Layer 10 of a small transformer language model trained on English Wikipedia (16 layers, counted from 0, width 128).
A neuron adds its activation times its output weights to the MLP's output. To switch it off is to set its activation to zero at one token and run the rest of the model.

Output weights of the MLP neurons that the questions are about. A number n stands for (n - 500) times 0.00075.
n37: 454 605 526 513 396 448 546 463 506 500 434 366 588 387 624 606 450 694 500 531 608 583 464 406 575 388 644 538 587 402 525 368 374 373 477 297 532 423 351 494 695 376 308 527 664 484 470 628 376 559 594 647 362 451 500 676 628 468 392 523 330 372 739 436 486 624 455 449 422 588 400 525 238 445 615 363 630 470 532 585 296 381 428 406 412 416 418 891 566 536 373 572 564 426 457 733 613 695 582 557 413 467 544 503 684 411 365 526 526 531 484 633 260 458 438 604 383 672 483 378 645 507 658 534 449 588 533 559
n72: 469 464 660 504 740 515 319 508 630 377 581 648 532 652 439 635 345 325 280 377 446 434 533 402 303 357 602 668 470 637 363 384 341 303 428 484 493 391 473 757 504 508 359 723 519 409 462 589 406 764 634 604 654 704 423 599 390 451 571 485 444 490 559 595 640 561 658 105 660 738 358 488 623 303 520 529 562 726 612 285 618 392 347 500 603 482 616 572 451 420 504 466 532 603 670 580 488 445 213 404 277 626 649 262 349 643 631 593 349 318 845 443 375 598 481 550 345 496 412 602 478 453 461 417 452 397 574 469
n87: 523 431 799 573 606 493 543 192 558 422 449 772 611 726 490 469 709 472 457 355 483 527 558 387 276 522 500 553 477 439 526 651 593 535 395 581 455 592 524 433 514 575 500 357 418 487 604 265 520 457 746 476 523 431 430 487 315 378 652 366 356 391 486 459 545 426 426 542 553 561 602 453 403 672 339 575 484 504 338 514 517 631 447 368 397 551 358 403 465 580 533 430 682 600 607 632 540 538 431 555 729 497 377 310 451 571 399 456 658 360 516 358 514 425 523 467 561 411 590 661 564 435 456 909 562 554 432 500
n90: 331 388 333 524 591 552 538 417 452 575 540 605 405 613 724 529 500 536 794 626 346 447 538 459 427 697 440 975 493 364 490 702 464 577 586 586 473 469 607 456 538 654 667 654 507 552 475 456 252 542 518 221 465 625 363 462 453 440 408 238 483 388 478 431 423 614 552 544 549 331 504 602 223 708 294 635 377 743 452 580 531 525 525 618 650 600 266 424 440 392 598 719 366 455 257 390 546 579 460 351 481 552 511 525 396 365 447 557 741 370 490 474 445 569 489 550 348 542 544 490 577 442 468 526 576 744 432 475
n95: 484 366 626 497 519 658 524 427 576 327 568 552 534 507 526 534 395 604 534 531 487 563 377 528 388 506 466 358 614 462 362 382 618 527 487 319 604 430 395 497 324 503 645 523 284 555 666 466 692 426 636 551 838 467 540 471 250 409 207 634 646 482 517 427 456 466 650 422 603 524 466 577 464 372 563 420 607 369 497 469 442 405 458 326 539 318 520 517 538 578 674 481 450 469 406 615 451 620 658 484 757 484 374 458 299 405 549 778 693 586 369 604 582 446 598 298 593 423 527 490 400 624 407 515 436 559 411 600
n113: 494 474 622 494 613 336 676 338 543 598 418 612 533 446 585 372 452 516 554 560 389 455 456 661 460 554 578 482 531 668 479 532 523 404 301 436 420 438 625 479 541 577 469 577 732 428 449 729 355 579 672 470 665 488 590 412 286 514 623 478 417 497 594 279 675 450 490 539 585 507 490 534 544 575 438 669 500 609 343 394 350 468 468 534 509 593 513 454 349 491 308 594 581 527 487 493 490 419 408 714 580 358 619 206 491 554 554 392 245 482 400 402 328 680 408 600 506 453 369 624 570 487 529 414 690 696 616 396
n133: 438 570 371 481 529 394 507 384 572 387 611 455 440 628 619 409 768 450 600 552 422 707 472 397 581 469 605 557 598 685 484 432 436 636 490 576 585 475 451 457 409 441 420 612 570 599 523 211 245 442 347 585 370 397 386 593 500 608 258 465 592 409 520 729 544 514 582 399 663 541 452 594 633 340 616 441 454 418 412 409 513 601 613 538 484 494 544 694 503 455 413 519 430 445 692 264 431 653 265 459 298 384 490 568 685 477 487 526 438 365 573 572 598 503 442 486 429 526 436 338 665 533 609 754 466 448 369 558
n221: 378 621 533 517 199 477 601 389 412 382 610 536 423 677 436 402 531 594 439 525 429 497 518 746 334 545 340 520 487 568 435 378 483 387 474 418 451 421 415 429 383 507 540 473 490 510 547 500 565 503 486 472 328 598 664 674 227 341 474 401 484 420 351 538 335 542 475 357 630 723 752 638 476 394 403 651 557 578 474 409 334 652 561 510 490 471 489 643 571 564 346 563 573 633 534 398 452 632 486 533 546 654 424 369 629 697 554 449 486 302 527 522 683 517 726 584 377 673 441 669 196 597 579 469 364 814 493 520
n247: 563 466 523 437 606 241 521 500 448 768 487 514 528 596 483 545 204 452 518 560 610 439 464 408 403 481 525 432 604 510 548 497 328 584 428 557 477 350 564 487 287 415 507 531 445 464 633 584 718 606 531 521 467 453 202 480 582 364 548 454 705 436 391 534 451 612 426 403 516 631 465 231 583 628 507 450 258 565 561 504 727 607 510 470 487 513 614 528 341 543 613 681 366 518 353 309 450 732 459 567 409 410 473 397 507 547 527 436 530 329 447 542 490 350 417 464 465 474 531 647 510 490 411 615 704 707 889 463
n263: 512 532 268 596 621 326 704 430 530 657 566 680 439 293 528 503 475 455 569 547 550 554 382 685 591 402 429 659 415 783 626 456 445 458 537 468 506 454 459 488 608 421 596 487 460 395 637 657 599 615 605 353 575 267 470 361 542 477 606 567 537 491 430 289 409 572 618 620 451 663 674 631 369 608 353 563 621 389 467 497 506 444 665 506 423 423 529 500 434 395 395 614 413 400 366 438 472 564 458 392 665 429 462 263 613 377 497 487 506 388 506 513 399 436 659 541 536 346 439 531 658 590 592 386 413 573 430 348
n357: 454 735 339 388 444 444 521 578 323 648 554 592 387 543 609 668 453 401 518 544 517 554 554 458 542 333 541 640 542 436 459 437 688 500 542 332 478 669 436 440 575 507 513 608 377 425 527 615 554 305 317 254 576 503 361 668 432 642 471 471 409 515 367 391 579 597 364 730 271 493 476 500 454 395 544 635 591 641 532 461 641 523 464 379 615 613 256 380 619 684 490 615 425 429 450 193 617 507 551 538 570 470 524 510 559 597 300 330 433 462 559 486 486 542 457 417 402 585 551 455 532 954 432 485 569 589 658 566
n387: 506 479 408 491 451 390 494 375 483 523 616 522 464 366 376 359 541 359 429 500 648 435 281 611 479 296 508 475 625 430 489 474 719 482 540 556 598 659 389 536 349 435 652 462 460 695 526 561 550 405 464 594 555 684 541 572 351 662 655 381 681 445 634 369 554 333 579 611 632 426 674 531 616 491 524 454 590 266 390 416 403 456 454 537 592 552 425 293 521 431 465 408 631 543 404 567 491 494 494 511 491 546 473 561 680 503 643 602 532 511 443 515 527 463 442 377 467 391 446 636 414 628 393 394 608 537 394 506
n447: 343 557 422 624 361 556 443 431 687 592 508 455 451 362 330 546 455 425 527 429 508 633 509 370 319 436 479 605 445 495 650 483 436 664 484 568 495 451 449 548 431 509 447 554 347 349 595 523 617 392 394 582 528 536 548 547 259 659 481 369 582 518 540 400 427 494 629 613 406 512 612 491 436 483 480 479 561 159 519 368 525 511 508 461 522 434 604 491 710 555 353 387 612 497 606 439 556 612 650 495 494 533 588 664 593 551 452 551 590 632 453 542 304 519 430 603 460 448 355 538 562 517 625 430 434 661 390 430
n463: 416 817 556 347 653 413 489 464 548 367 661 459 424 511 455 769 581 398 537 500 524 468 693 485 705 336 493 745 572 564 578 454 377 474 383 454 591 486 472 329 572 689 576 482 497 649 356 430 421 416 356 522 318 438 403 319 219 399 412 435 479 404 590 727 526 364 563 409 413 504 548 557 451 538 370 507 593 557 527 209 614 366 448 552 583 533 624 594 674 559 542 472 471 620 595 646 574 662 594 378 585 591 328 577 211 687 327 461 613 344 586 638 555 565 482 450 429 611 326 387 604 533 686 546 355 616 198 580
n499: 432 493 478 647 683 564 573 500 528 469 559 607 520 396 616 540 458 527 596 540 632 330 549 466 463 411 629 190 671 615 602 396 336 466 652 697 637 421 533 583 402 388 414 457 746 500 403 253 510 327 500 493 429 428 303 638 586 621 509 554 465 397 613 381 547 646 537 477 510 393 408 622 391 424 507 403 613 321 322 493 462 529 355 510 350 494 520 533 561 561 628 490 304 538 432 460 699 447 413 422 340 272 632 622 795 487 600 659 578 708 449 617 524 484 542 542 485 474 447 253 376 470 487 491 467 528 412 449
n507: 562 551 384 512 479 613 500 572 446 691 421 523 608 710 650 516 314 462 695 651 344 597 264 490 481 421 494 326 488 556 441 438 278 397 397 659 488 464 460 424 580 384 299 509 638 467 463 658 478 491 597 465 577 288 500 494 380 503 458 512 548 531 160 572 478 452 484 475 430 467 591 510 365 612 468 664 587 663 574 427 627 580 423 679 488 401 659 570 497 527 396 509 494 205 503 558 512 405 401 482 756 509 610 705 563 537 494 522 426 398 515 572 522 590 482 336 524 403 656 521 518 396 522 483 459 346 556 485

Each question names a token from some text and the token that comes next. It shows the activations a of the neurons there, in the order above. A number n stands for (n - 500) times 0.0094.

Then comes g, the gradient of the next token's log-probability with respect to the MLP's output, scaled to length 1. A neuron's effect is roughly proportional to its activation times (output weights . g). A number n stands for (n - 500) times 0.00072.

" loc", then "ation"
a: 497 493 601 500 490 496 500 485 500 490 488 497 785 500 498 500
g: 724 644 474 411 462 389 458 533 571 727 719 667 532 553 495 741 307 345 371 368 705 429 702 552 424 524 578 629 424 300 689 443 529 426 529 492 509 574 735 509 486 537 430 342 630 561 540 365 572 506 501 560 480 391 525 524 305 579 566 284 568 623 605 441 437 481 309 478 666 373 563 283 524 693 202 222 443 301 403 647 538 588 327 243 612 472 653 477 707 512 385 468 759 504 331 679 439 495 433 309 481 543 588 512 401 324 564 468 651 485 381 495 483 471 606 507 570 577 557 595 499 580 637 371 270 314 540 459
Which neuron, switched off, lowers the next token's probability most? n447

"7", then "–"
a: 492 495 500 499 490 495 489 495 499 490 496 497 499 500 486 643
g: 261 642 276 505 487 377 426 497 417 301 670 618 617 387 731 500 365 507 539 595 462 613 522 414 558 434 523 581 842 528 459 357 493 566 652 530 576 505 561 386 649 483 557 323 487 507 525 459 338 284 719 420 533 560 488 532 515 686 435 637 594 685 481 493 679 450 395 378 355 559 512 453 382 466 591 470 516 392 493 310 529 339 343 672 540 543 567 359 364 551 651 497 530 409 313 555 627 310 540 364 460 232 703 752 554 426 753 375 307 491 359 585 423 630 410 457 405 584 518 265 574 594 509 473 861 415 504 701
Which neuron, switched off, lowers the next token's probability most? n507

"M", then "en"
a: 611 500 500 500 499 722 500 500 483 487 500 484 499 482 497 499
g: 351 295 669 610 166 383 547 338 623 423 470 243 595 489 763 641 469 556 512 579 478 418 606 811 459 533 513 584 389 518 397 451 556 560 477 461 217 631 492 494 453 426 511 367 435 401 621 722 538 732 426 569 400 433 635 376 493 568 629 558 560 605 529 257 602 378 442 158 314 603 599 528 516 495 509 406 517 600 290 435 232 507 513 361 422 509 613 608 536 646 358 510 654 444 475 458 470 287 429 669 566 673 580 384 539 525 464 583 333 340 557 531 462 417 652 382 644 425 643 620 762 708 459 529 520 519 469 611
Which two neurons, each switched off alone, lower its probability most, in order? n113, n37

"or", then "al"
a: 500 500 572 500 498 500 662 496 500 500 500 495 484 500 525 488
g: 336 513 418 446 593 528 443 664 255 400 459 400 491 546 472 193 578 502 448 378 590 493 301 591 603 476 560 472 805 718 586 436 414 528 411 421 465 445 420 620 251 482 570 530 430 544 309 373 522 659 560 704 571 422 572 527 192 687 331 466 357 631 489 489 428 646 624 571 519 583 594 685 493 253 383 455 373 268 407 601 459 512 737 646 371 768 565 572 552 444 444 409 394 651 453 425 632 392 377 418 526 457 542 463 717 624 598 701 397 616 537 361 626 761 526 582 531 536 329 538 377 339 515 716 393 610 371 525
Which two neurons, each switched off alone, lower its probability most, in order? n133, n499

"en", then " W"
a: 532 500 499 500 482 681 557 490 500 500 500 492 500 498 500 511
g: 577 413 385 251 675 442 662 455 397 269 551 427 592 598 560 509 341 424 578 716 636 662 463 361 308 549 474 495 547 515 466 322 378 609 350 511 483 508 601 282 578 623 718 389 556 410 546 501 752 319 410 400 472 517 543 783 559 396 546 505 587 384 616 539 416 381 515 528 460 494 566 575 647 380 484 461 420 451 350 453 626 428 634 374 343 587 304 591 562 497 642 547 513 428 388 326 389 530 578 818 329 339 436 622 608 290 460 507 459 473 473 802 333 601 373 677 503 590 674 410 652 387 511 850 384 656 553 366
Which neuron, switched off, lowers the next token's probability most? n133

" L", then "ord"
a: 500 493 500 495 496 488 500 497 482 496 500 652 500 500 500 500
g: 380 625 505 475 612 694 520 384 701 775 693 483 539 401 766 574 193 405 368 579 560 486 730 553 620 541 580 471 555 310 625 613 368 472 367 465 628 366 343 367 578 412 698 432 426 709 458 610 354 558 345 326 427 356 571 519 443 635 722 635 491 486 384 599 376 638 502 511 513 387 562 488 680 496 760 427 248 367 712 497 543 588 330 545 403 360 335 461 326 567 433 610 419 491 788 493 455 473 411 608 394 372 388 252 435 512 506 356 427 518 559 579 502 616 476 632 632 534 472 471 423 538 606 572 369 333 568 287
Which neuron, switched off, raises the next token's probability most? n387

"ra", then "in"
a: 485 500 500 497 488 500 490 497 555 883 490 491 482 499 493 549
g: 616 600 359 516 480 304 458 401 755 716 435 615 521 479 475 402 548 401 644 422 285 333 504 772 393 623 631 465 624 652 459 599 570 422 384 742 396 532 337 512 595 344 407 456 774 497 291 420 565 415 802 479 443 510 709 592 687 592 490 456 511 575 688 376 335 479 645 571 402 421 485 466 407 718 357 300 426 506 382 490 621 465 597 418 500 351 405 532 414 437 644 592 564 567 545 418 627 378 404 608 595 458 529 476 540 331 332 472 328 464 412 372 532 637 615 440 416 555 469 160 472 718 699 284 658 415 644 437
Which neuron, switched off, lowers the next token's probability most? n263

"ur", then "v"
a: 489 500 536 502 500 500 530 500 574 484 500 496 515 492 500 500
g: 427 457 624 655 477 691 374 500 607 482 445 375 644 619 453 395 310 334 442 360 521 491 633 457 516 419 418 467 404 532 416 469 593 382 525 550 546 376 426 325 658 631 344 783 389 413 524 533 478 540 408 438 547 372 370 374 488 565 511 695 568 110 515 470 628 459 444 341 560 451 166 737 508 471 514 371 616 612 762 476 429 570 565 579 466 617 680 369 397 492 817 502 394 424 665 687 455 535 524 534 432 370 340 484 526 715 420 355 451 322 416 748 499 446 349 492 442 537 710 778 673 473 524 488 758 442 580 551
Which neuron, switched off, lowers the next token's probability most? n247

" and", then " at"
a: 483 500 500 624 500 499 500 483 500 500 495 720 790 483 483 500
g: 453 491 340 501 393 604 449 566 535 702 489 408 373 347 499 376 576 450 685 577 701 361 475 568 727 548 482 567 580 450 456 522 468 669 473 616 688 702 332 701 410 634 403 455 463 763 573 467 478 551 588 324 429 358 427 500 596 505 547 489 756 622 645 379 488 756 391 592 694 417 396 373 532 497 313 629 485 304 671 467 506 386 682 358 501 528 479 330 349 530 495 688 590 496 432 379 375 347 617 690 410 555 521 494 407 510 440 297 606 631 499 465 427 400 304 395 201 474 212 567 603 774 428 481 639 608 338 292
Which neuron, switched off, lowers the next token's probability most? n387

" has", then " a"
a: 598 505 487 763 944 499 491 500 500 496 495 484 512 500 495 498
g: 498 556 783 499 424 593 562 247 541 330 550 281 379 434 608 567 345 564 534 658 369 626 477 415 407 523 590 512 626 326 680 291 429 558 636 507 389 280 365 665 408 406 475 594 661 343 303 541 354 729 724 637 577 440 635 470 507 466 450 724 562 320 641 405 309 384 310 547 401 667 499 520 657 509 533 524 539 283 475 588 613 443 460 509 345 556 642 630 723 608 587 639 555 636 518 447 739 616 291 385 497 294 448 371 340 530 357 681 431 374 649 515 492 327 356 474 560 543 391 546 428 711 480 576 387 566 426 568
Which neuron, switched off, lowers the next token's probability most? n95

" T", then "wo"
a: 490 810 764 482 482 499 493 491 483 500 500 484 482 500 500 500
g: 523 402 789 415 539 426 662 337 640 346 602 452 327 673 448 452 579 322 515 667 484 624 297 742 590 493 712 426 398 553 704 471 450 385 629 490 400 308 398 571 512 617 495 321 580 425 571 547 521 674 482 395 534 349 582 400 464 361 684 341 675 618 618 529 579 424 365 572 535 364 515 596 348 306 612 417 666 368 342 581 207 543 428 604 281 529 496 448 616 651 434 573 641 484 734 582 438 490 523 287 525 594 446 331 408 572 500 511 352 367 709 563 356 518 338 646 517 445 450 574 279 295 495 503 717 594 576 707
Which neuron, switched off, lowers the next token's probability most? n87

"ie", then " Com"
a: 500 500 496 499 500 499 482 497 830 516 630 543 497 499 547 500
g: 503 545 587 412 525 390 578 498 266 459 447 456 307 453 345 605 524 410 492 617 518 687 672 254 373 614 560 645 608 590 216 357 361 569 421 284 514 505 530 302 593 634 653 422 483 563 512 545 727 594 535 308 554 644 371 580 695 582 405 369 395 431 412 673 433 606 417 357 693 367 345 560 603 166 526 316 574 563 456 550 375 614 572 638 416 497 461 562 682 610 465 428 555 357 468 363 522 394 671 607 661 459 493 369 573 501 315 583 313 388 584 797 399 451 584 384 456 427 794 571 653 596 532 665 365 542 422 653
Which neuron, switched off, lowers the next token's probability most? n357

"ian", then "s"
a: 500 500 500 500 500 500 482 535 492 500 843 497 482 500 492 494
g: 443 591 651 650 632 481 593 396 334 435 718 433 458 308 523 481 708 492 486 580 607 484 512 322 229 364 795 427 498 611 257 667 512 408 424 435 508 593 442 464 504 428 481 807 382 431 498 447 328 314 493 537 344 450 562 524 530 481 306 496 315 569 384 614 668 395 917 556 468 638 385 572 480 588 423 678 529 673 535 684 580 562 328 462 439 559 492 399 589 475 596 250 544 367 403 572 598 277 585 389 585 602 667 422 313 422 364 559 620 340 362 364 598 538 443 484 592 277 482 450 693 527 635 516 672 523 577 546
Which neuron, switched off, lowers the next token's probability most? n357

",", then " the"
a: 499 646 577 495 500 500 488 500 492 500 485 493 625 500 660 500
g: 596 545 486 626 571 374 363 383 728 384 674 447 545 597 492 448 690 600 418 592 565 505 450 612 466 414 592 536 541 571 437 629 629 285 545 450 684 546 391 617 408 378 445 403 417 568 565 723 657 745 574 261 652 451 704 492 528 522 344 463 592 560 386 686 583 585 381 372 456 421 438 334 718 524 695 482 280 672 543 555 498 528 575 607 195 242 673 703 474 589 451 461 385 519 599 488 230 598 333 632 448 558 413 424 376 573 333 452 370 401 491 621 385 357 514 376 541 475 108 528 576 567 654 519 326 409 350 483
Which neuron, switched off, lowers the next token's probability most? n72

" as", then " p"
a: 498 489 488 715 484 497 500 499 498 484 497 498 498 500 494 500
g: 510 508 407 504 460 576 589 715 409 576 273 792 399 559 503 395 689 409 489 212 441 714 623 513 524 533 390 661 379 518 479 487 489 548 566 283 434 599 531 549 526 451 545 648 315 517 624 549 533 302 395 558 495 485 567 507 577 363 501 503 592 604 715 434 510 511 402 246 527 433 586 383 600 317 482 505 510 942 650 312 582 428 424 556 529 340 606 507 385 403 394 541 556 572 214 402 357 652 652 532 612 556 528 447 499 335 281 335 517 461 350 498 354 586 713 563 283 593 512 702 737 453 699 477 488 525 530 275
Which neuron, switched off, lowers the next token's probability most? n90

"es", then " of"
a: 497 494 488 500 497 500 499 492 500 500 506 563 498 500 499 500
g: 513 735 457 511 568 224 519 474 535 652 427 266 427 353 547 240 720 336 390 556 285 701 571 497 526 243 487 389 615 492 482 315 619 392 393 367 442 428 471 525 538 459 641 594 474 425 257 579 505 567 542 576 412 773 640 442 437 513 649 486 711 459 522 556 565 344 530 330 557 552 691 624 733 355 605 583 366 529 540 574 589 482 389 565 452 737 609 402 467 272 606 415 499 406 496 603 499 501 207 456 206 657 598 677 410 502 402 426 465 458 503 342 555 753 590 479 358 546 393 515 449 588 615 613 586 521 747 466
Which neuron, switched off, lowers the next token's probability most? n387

"od", then "ern"
a: 505 491 485 500 497 865 575 514 486 495 487 483 500 498 498 495
g: 414 700 564 652 475 341 610 538 413 474 276 597 585 513 686 621 381 480 473 597 565 377 700 545 415 387 586 309 360 484 700 445 549 274 692 450 502 326 518 378 527 535 474 692 505 254 368 691 336 473 411 323 360 491 581 516 636 620 663 583 703 597 363 483 582 480 420 477 511 402 450 178 560 703 332 409 525 217 450 655 436 635 526 516 481 731 288 280 582 664 438 571 548 495 414 402 555 595 470 674 557 544 517 563 295 654 650 375 664 535 545 499 359 581 516 555 350 295 611 484 348 612 290 558 467 619 589 577
Which neuron, switched off, lowers the next token's probability most? n113

"ul", then "f"
a: 496 499 500 500 496 500 500 495 495 625 487 537 500 670 500 499
g: 719 491 578 581 495 574 467 559 457 369 589 453 472 754 431 270 415 468 657 309 500 494 421 732 568 461 624 446 548 384 369 298 489 344 582 461 629 364 433 302 458 776 420 469 518 466 492 474 499 445 287 529 497 452 533 464 534 377 366 497 515 453 515 694 480 264 468 419 420 594 520 446 307 359 421 413 568 350 650 417 547 278 443 486 573 529 594 572 508 585 492 661 579 348 561 476 497 519 590 307 459 604 492 485 459 717 472 312 467 491 372 635 800 762 564 327 444 798 520 411 631 624 416 477 776 358 726 875
Which neuron, switched off, lowers the next token's probability most? n463

"ch", then "ie"
a: 500 500 500 492 708 500 500 500 665 492 500 484 496 538 497 500
g: 396 255 487 606 583 429 505 450 506 695 550 664 532 366 433 485 648 628 392 614 410 537 758 477 626 638 632 581 547 550 393 412 457 603 533 607 378 440 553 502 642 428 401 291 441 415 487 416 427 556 548 632 390 605 596 718 718 458 378 573 428 577 564 345 330 672 654 743 677 409 491 705 242 372 525 514 642 22 439 379 512 579 531 573 381 661 515 677 513 484 393 528 423 430 695 497 526 562 494 380 401 602 567 570 370 589 502 450 462 563 588 467 318 530 469 643 364 418 177 349 420 655 196 450 463 522 423 410
Which neuron, switched off, raises the next token's probability most? n247

".\n\n", then "==="
a: 495 646 498 482 486 493 587 500 500 500 499 483 483 500 544 491
g: 398 251 580 505 491 549 456 545 633 787 292 447 515 449 397 479 578 504 377 536 393 379 640 592 512 579 299 535 622 576 515 662 784 483 466 421 637 550 420 578 537 533 529 431 342 523 530 733 509 692 466 362 559 489 673 564 491 543 513 256 597 519 280 279 539 636 490 562 426 560 533 749 507 246 444 460 450 681 668 510 351 512 483 402 650 271 569 421 513 459 420 690 551 493 677 374 185 338 526 734 539 400 302 374 623 657 345 549 367 466 516 329 352 597 642 398 505 482 532 295 634 529 463 265 618 637 648 503
Which neuron, switched off, raises the next token's probability most? n133

"s", then " were"
a: 489 496 500 500 497 500 482 581 482 497 498 482 499 487 496 520
g: 387 494 278 328 577 510 634 529 482 348 448 475 706 664 677 821 309 300 497 495 604 430 359 347 349 404 340 392 701 516 315 677 517 420 482 471 504 509 298 537 530 618 576 672 664 565 658 582 589 630 446 495 712 551 400 404 550 373 483 425 558 623 433 560 466 358 635 337 644 224 494 533 470 396 532 647 481 525 519 602 495 296 426 437 343 659 466 519 736 311 515 608 457 402 488 793 567 390 470 519 343 501 512 448 565 673 788 547 354 540 378 671 475 626 663 278 646 569 413 360 406 508 400 482 514 470 585 294
Which neuron, switched off, raises the next token's probability most? n221

"io", then "act"
a: 500 500 500 500 489 484 500 494 578 494 700 488 491 500 482 497
g: 553 817 589 618 384 510 453 612 559 576 451 680 501 452 395 377 315 530 246 329 460 369 416 555 636 592 523 502 649 444 491 365 743 421 587 531 494 302 287 536 451 503 291 657 539 438 456 546 509 462 512 503 615 541 447 623 462 720 479 620 418 536 432 562 512 258 552 379 557 666 478 390 536 364 298 652 568 371 278 297 435 426 551 762 454 636 500 465 241 371 390 465 513 622 406 665 693 439 513 456 676 630 666 200 653 580 630 535 368 521 356 480 486 599 534 481 585 396 532 382 371 476 479 631 635 328 612 845
Which neuron, switched off, raises the next token's probability most? n247

" D", then "e"
a: 560 498 485 499 532 489 499 482 497 484 484 603 482 500 490 482
g: 382 461 480 451 588 576 621 471 566 501 458 389 724 522 592 452 640 396 428 736 583 331 506 604 493 591 473 512 388 449 580 191 381 338 296 404 465 259 620 455 543 626 700 568 319 609 692 469 581 503 522 665 392 263 338 415 481 373 390 431 226 490 374 364 562 596 500 431 509 669 610 671 462 530 526 656 819 775 410 531 374 435 629 397 554 395 423 564 387 720 623 555 540 378 493 539 435 614 133 435 418 460 286 553 464 465 509 637 396 532 655 636 468 412 667 487 600 711 411 723 594 363 468 452 533 462 487 584
Which neuron, switched off, raises the next token's probability most? n387

"f", then "ish"
a: 492 500 526 500 611 495 484 500 500 500 482 489 487 500 485 485
g: 579 407 534 475 504 428 405 391 400 610 627 576 657 457 433 747 423 503 353 523 451 576 404 480 482 533 719 481 552 512 353 364 497 407 460 679 535 722 584 481 522 556 175 521 632 370 480 440 461 395 456 563 419 636 660 296 698 420 497 344 368 344 442 229 351 548 392 416 246 541 421 489 464 548 752 512 544 625 458 340 622 548 697 408 558 336 788 688 337 545 843 534 493 541 429 586 406 821 671 582 331 710 723 449 377 499 473 391 502 360 448 461 327 379 576 521 683 494 442 571 495 484 637 389 423 447 544 555
Which neuron, switched off, raises the next token's probability most? n95

").", then " In"
a: 487 724 483 484 482 493 497 500 500 499 497 486 491 500 487 500
g: 517 682 454 759 257 428 432 402 466 525 469 687 482 549 509 330 616 388 572 573 570 302 463 731 415 565 616 405 709 457 468 611 441 389 294 535 664 450 456 629 494 575 591 366 440 678 508 346 689 197 648 313 479 492 388 521 403 557 497 339 739 522 579 323 374 478 528 486 516 436 490 402 361 500 394 672 241 506 316 555 563 380 606 472 506 551 481 496 564 326 476 382 482 379 439 390 545 298 498 773 582 399 591 512 710 571 577 382 656 567 472 574 686 449 417 538 271 509 803 524 381 581 401 423 492 649 682 790
Which neuron, switched off, raises the next token's probability most? n72

",", then " s"
a: 499 699 539 496 500 500 491 500 494 500 494 497 651 500 593 500
g: 461 628 620 500 455 423 760 508 585 301 564 631 553 307 392 605 517 607 392 456 492 558 401 529 782 499 436 641 554 366 420 526 322 415 413 387 557 483 240 551 708 444 654 561 393 544 759 750 586 760 606 475 691 458 565 298 568 526 409 449 555 619 586 511 720 552 281 345 545 229 583 351 401 362 539 556 365 555 436 547 684 612 544 588 465 300 396 672 480 478 551 702 510 689 478 427 403 567 515 578 402 485 388 440 535 614 490 431 385 663 621 485 345 191 424 437 518 328 242 586 548 400 459 566 422 496 541 240
Which neuron, switched off, raises the next token's probability most? n499

"ar", then "l"
a: 485 500 500 499 500 490 488 482 503 484 489 499 500 500 494 543
g: 403 627 311 379 643 583 471 462 540 546 350 389 414 399 601 596 678 355 653 684 485 396 556 641 375 400 494 577 580 685 527 441 481 779 702 502 249 653 627 549 818 224 671 531 579 310 530 291 524 601 456 348 288 525 555 559 457 386 217 574 604 559 486 504 583 650 561 466 509 448 437 493 671 387 707 415 526 431 428 729 301 511 451 509 354 556 247 450 401 810 424 506 579 522 637 640 439 603 463 679 337 477 487 440 314 538 377 585 489 498 572 483 451 427 475 407 443 451 335 744 575 410 509 455 450 472 302 601
Which neuron, switched off, raises the next token's probability most? n507